Layer 3 of a small transformer language model trained on English Wikipedia (12 layers, counted from 0, width 64). Numbers have three digits each and are written without spaces.
Take only the direct path to the model's output, skipping the later layers: a vector added to the residual stream pushes a token's score in proportion to its dot product with that token's output vector.

Output vectors of the tokens that the questions are about. A number n stands for (n - 500) times 0.0073.
"ww": 330580532366343562757318512385513478540428535389392673514524844351607317405718310313603191732194352448407503402595545538379498671409729332653523322545507531479439576544432445610878604777545527
"tics": 210387381487482373469318638556314503405328417472470747441503639530573390452769743512614421563309343533620469371496627488307437404609432294731465483680434509509544684612401454465685641586576698
"b ": 577458537547552582580372626503340456642436508493637519463382478445467445435517459396558569564413399332534644288426507419515506753475577487468477382604512574543599510339432531599585498491541491
"ony ": 373301456631593448630355402761373495544540388379569575212547579463559388389599555471637364536461471496649597410457569491367372578364477509497463470500613573539506782557351504505732579361636452
"an": 484491520477585509459429416559606430554490569419503404473448543392553462538525552547436384483450508609445491479495477341584513505519615501548467584450465584485561543581440426461556564510495512
"erous ": 594381564450519433671292297664408414727317523488341449273538658370392306283680674561509612582272321613733455245363675566451638613588625542483523356564537553532468504553491343577631348855524491
"ently ": 500462564372507464648373481624458653593405424519371356408730536307584358286613275612573548487463388536536605420506558538192463442430676516668532485694563501573516669506429540647475360509555417
"least ": 730231689366329272604373361679352633564339501543339439251519658384660195397451521522441354641299305554408541182372748543606604640459740438641534364516738446529705583538250483706973488687573470
"College": 423342469329441471649376594674344654440574360429500538290235671354670425476831480540448394707347393595573516291556591435093603611454405363526632611570660369497588549539351452685794543628552497
"president ": 371434471606457461761422487735436554614412371415322446440293499334617345574641669461631463573339366517627520338536490582445517316515610417547538544468689293521449641410472484588710583590651371
"ength": 383602303543420466513324369647357467544542510502251630580486754681495289468617442437652485566466460521451446215607410483475345663493682406682490372633580371537360663548288519587752384579738473
"org": 335414396459443501721380513577513594670527566369345561393505556537645501485497389505633366516416440428526462501481590414510484537514481292527711526544482502502342591581340522550476613665565469
"nd ": 596426603628296511574279482811505528593683368506408465252346499543372494448820456417597365600482367488655575467652480528336541477555612509620271363629565483504269569359399511528595509605628395
"Democr": 454362428522345412733406564491301495567655526508331616382405663489646388448712496393655354626378363658540578323550509533472625354468540490559530555472610366509575585437364391663558624593541311
"\n": 421601528591407468469415476436637500399529448495569664424363553453463577292534385515518477422544443535529551497559720367494526429516600497661574615492372541484552505589497506476497456480432433
"ap ": 312413372539492608633369558672415559651444402531489433471461611553468370445460489444638582500465470401545514444502324484655441658575475438599514445631554402539512453587451477545617442482532441
"ensive ": 469298597438415516470362444605465691562599361407431208528452609513622322269506617534478458456393361522503674430640540557411513439508701474520503433603522418541532646468434613501624545719520492
"pp": 492612471435450390663376514481512514714291443523480595461428397422516334526724443389661475556588454646532503448524646539377453431568425419502462389587584400512561436471349606536535602447605574
"years": 170225456488525305670439413685304577618599404461469501477394631425477350471720336630448407574455383648370484356529681477261652501585544460621424499537547440538535577532360505443834849756647319
"and ": 604560618302619460564549456474574610670510408492603400625463536586611547468533458467485461503523393440602501512538331559359602429517502430452523331450375524496555554452468485401526572364524494
"\n  ": 363432482652356569600378412493462488417469476461537648349379585527501590358527427653597450516397454506555561437531645373423481559447662444690635556489498572508437556533530455597523356570500366
"more ": 528303547647512427509474387580581426531443457485426539309571562443682452410614503417573477580467446484591509341410449307425502446581674487591360553541498439514528575373425556586716451673549557
"every ": 449414586430494462509461454716518368577517481474440467405582719635615314352508528462391366583394370468440518336642551464325594540570527492734322396644601310529554645478453495601586515604563463
"becom": 386506416599474602629456541487512564405387427557445352484471834532716426363672432446550436578367366449416498399601409693313564484547422396613469366453519473522487614546392517650547557625559477
"de": 601497466503532421532487523446512473527431486464474489456440494406707510585690399515567476425427472501413530443508476480582465601480448445593512465568419461519454445550472541523497540549558528
"was ": 568544524615511495640528475438402553504325281520409438566357628549624331437606464612483535427581427395649491352365470531459640365598525418501426528607422484534609532583461623501524466554451541
"by ": 443491557424560503636498278591625377554435545385483537468376568641754526585605298482508529526337332406654559262364475396462555471584561602514548384472448423505456548532549688476529589442517571
"uel ": 424278596297515493623309237616467590494658538470542486492360642501755246468595323423495473627208508546575753321344573547172517620426399482593602603608619570553512604367543571660517642548547314
"Kingdom": 438491478357378515590357520636499700553492514469379370483375553623464483427832157616565499582448378518415541323484556571474627607499548424506408543527614466515401579508352386602801578469562372
"quar": 648372403521506566558433498631551532368473583448455456341429498531563380349507553498515455536556403632507588355592622593492339332432460463532465450607618423507518504620401392424587521675625610

Each question shows what one neuron of this layer's MLP adds at an activation of 1. A number n stands for (n - 500) times 0.0012.

n242: 494494500492506509494505505500498488500493494508495497528499501502493505506510495512489494498503499509485509497500511498496507488505508496487495486495480504493493488509510508493511503518507496
Pushed down most: "ony "

n178: 432585582504541396569495514450639489573545488590595692573561427524483557432516414395398603517580541460534575452555316457413515448564471524532420425432556367517457461412430490483512512424553559
Which two tokens does it push up most, strongest first? "and ", "pp"

n78: 649490462466451507694410532417391502624475521340614512559445458390330523585354458551488635396428455418570570408494529525475471583570494576557553449570504499495655529549445535574462390351555581
Pushed up most: "b "

n244: 469452612608560505501406559475728452475524584635475450454482510534587554502578529451477432557486650379491457401499328446516462507652580589510396500422489449506371423536419436449606418516462499
Pushed up most: "more "

n24: 575468552550370463560674475467570529623476384669618474526523477527541501566492529476477438522329489509553491494455547478541403455410565551460589346584455554432478468556455440389597422485368580
Pushed up most: "least "

n240: 493486499539386461446405389514432409505545486547386595503453623466601462463559531423600341571440513460500485579605571499538588486579533521443545437530428606530567553544631337465506410351421537
Pushed up most: "ww"

n113: 317639601581549313412647388589490409623484536425406632410473401524541529540618515642480499605488567440425374522472643560550666427441505424498410470259555399535470519499479472573552463581623361
Which two tokens does it push up most, strongest first? "years", "president "

n239: 446688343412460701399424598667494469530526549513597533456423558483543440401420433456445468487480522635589444513462510497498538588636525392473429525582515482602566450368504563392460410606447432
Pushed up most: "ap "

n80: 682487388506534427547466601455439468453565640432372435538476536530605426603542380317534459505588519500582537425519583429428551346454455507509505604365612484530626461623461453443499516494551467
Pushed up most: "Democr"

n99: 470438486687443543371355521439552748455459537439466452419515557531714696504647403638423454476448477431517405511529338640505360440563432499365473490472619498505532497462566635578434632374491463
Which two tokens does it push up most, strongest first? "becom", "Kingdom"

n157: 599501502533416523566400454423482462478341488635477497414507529566529366498490452588502561470551540400477609477533511526513420556457532670411503547498464499519447492466511678489454464450575428
Pushed down most: "tics"

n47: 476453528616567523513583530635444480440554687504513466586529428427536544622406552562483422461528358425477475503531466446617500571448473395632415480516594605414378478460510375469392508403400606
Pushed down most: "College"

n247: 500501502498500500506499500501501497499499500499501496497502500497503498498499495500500496501500499501502502500499501500498496501496497501500497503500499500497500501495497501500499498500500499
Pushed down most: "tics"

n139: 482504422326488467344306657595506396632453463535429560523593449616354518400576478649514430474378529570532583500543474553448456580604354264456424696624534498551494517619380491533584497526583502
Which two tokens does it push up most, strongest first? "tics", "Kingdom"

n243: 631517512572463537486251496438565364509390483423379490552514620580706417432532591572490474422588538691488547451584461490504423558499550464476433556457456373544502667467516532385510438464535441
Pushed up most: "ength"

n227: 456487530501449368446468498568483590473612527435547519445531473570563579489513491400476592515512518539626554603524491432656467490518446486462560484388294455532492429517518457524676480399403492
Pushed down most: "ently "

n131: 370490339491476551628497503482565560558482465485635676550420408605543599468457471373547558490648532360441527560604267614569447526478562513604482479531590458406545382467462629497406453545309428
Pushed up most: "ap "

n109: 500402577499572404528414476580312529446467536472517567539533533422319479514458504445543484463539555536499411551485515628503499655418453447558552521436541604549464506491487508486560447477556518
Pushed down most: "by "

n11: 532559500453585529381552653469447502444555564429563537467455461451588542459515425540291433587528412430513632457443542435452557514402556521467479615522514547566568476447362547471527454552462526
Which two tokens does it push up most, strongest first? "College", "b "

n81: 502436439320491474588381582486451413448661468358566467337555411536498516538541468555454421521605435722558521544599387591520455497350547528431521530436555547621496432538598506629433537447483477
Pushed down most: "was "

n39: 571612473398473501429353524541525516416541642512538429456419492545645425563521461535437470549495498552495519411518318486560547567518566600528401448499509448600489426538552561437453517551457422
Pushed up most: "by "

n196: 612406433498424509517429624409523433401603586500509470400528485458507437356608610455566606559471577381475561452490490475376399411453372490434626550549458361593566521527693584644567462423497691
Pushed up most: "College"

n190: 403570535427513534466293503601555605468403462441444459409474449502500513512493404539509472506636553490543411522500641502534536533551438518494465540453494559487494561498537629490516521437452520
Pushed up most: "Kingdom"

n7: 581467516588402535490449532659451642413504493534530493517425480426486434463624540549453555442416346370627598459455421382508453519468580475507529616480405459588480582544599462484431559491524567
Pushed down most: "pp"

n135: 454415586581511465481383387663561547582493507419448478542479430460450619638422487416466600634511435547445548614472435436605501443424546474460664476540550497471356453619287504530398528550442578
Pushed up most: "org"

n45: 474678446457615612355467450549577455483493655536637479526455565500569471305473551399502393479469530502439426523478555507650507422546529566466345479416466458514556472535476396499518513531520421
Pushed up most: "an"

n106: 564544456521528339426666612339508595501468506560540394566430439604581590553599512531473449471450477457328617452481516553523531461395558468439593504559519506550466416540468430451388576506451572
Pushed up most: "de"

n116: 497467482490504540490537503513461483518491498520485509503495505485490515501510490517488511505513488508499514498503495504474502482510499479491507463482492513492529500492513480497510496519511507
Pushed up most: "years"

n195: 499498496498499493495498500499499503501500500498500501498497498499499500501497501494501499498497500497499497500498498497500500498499503501496499499498501499499499494500500495496496497497496500
Pushed down most: "becom"

n140: 516439574537549526538363526468378519607481409338445602506494406562554496382507405595610518364600541457521520550509564575467613435486474561612290539426528613549557382564551433425484448468560508
Pushed up most: "was "

n158: 498502504503502500497504502500502495506499502502502504512502501503500502503506498501499500499503502499499503501500507501501505498503504501497501497503502500500503502505504506499506501502504501
Pushed down most: "College"

n130: 353618519598680601416540498518494385482598529512582467439441453433504316626389424450459455506547539578368490598428571461592525693506410530406541298465601544460487573356627636581607598299393447
Pushed up most: "b "

n137: 503505502501501500503499503500505502501500501501503498494502503504503503503500499496502501503503502502506500504502504501501499505500500503505501503501501500503500503497499500501496500501500501
Pushed down most: "years"

n29: 357331535442503442393506583361488415569465561605456678253636541550444536502548689605583399544430590640503590582446504551428319413553454521478623425573445577430624518544517426463616400385482468
Pushed up most: "tics"

n165: 551456507587523367590339508505518485579455428502528436496381538612549489430537402536502541426390367433485367454566550543483603518521580458568455494601436564538495518526469561583405460591557454
Pushed up most: "erous "

n61: 500562485495476543463311545539530531505539457448474581648436512409487515399619531434542480549455539429534606532477534455451539516382573500532569425366511525534483529500559461417540529498484533
Pushed up most: "ww"

n175: 412451410425419632490453496530547442469548594301515482445491427375393457563578550441571505431533528420597592523491610439463549559421440591462617525421592523530464591584438547413567566513634490
Pushed down most: "was "

n27: 432543552421463430398453439481607517591529645356404481513434550519407489494503569593429549449542437461585402479572486481564590540500468528550539560430640338403452511409594481558580487544537529
Pushed down most: "ony "

n168: 506533463591542507465582474568428492566532353689569506400479484563422564634494425567453385549583531579424540484595350516493418468651378450529443556447420522612353423442517670453500528492495388
Which two tokens does it push up most, strongest first? "nd ", "years"

n142: 479466630365446559652574577394576473533452552651525552467465543436685688562441335507596427510510529386495292492466562304724467467524405501547487509403619440461461427542481547362452417663430497
Pushed up most: "org"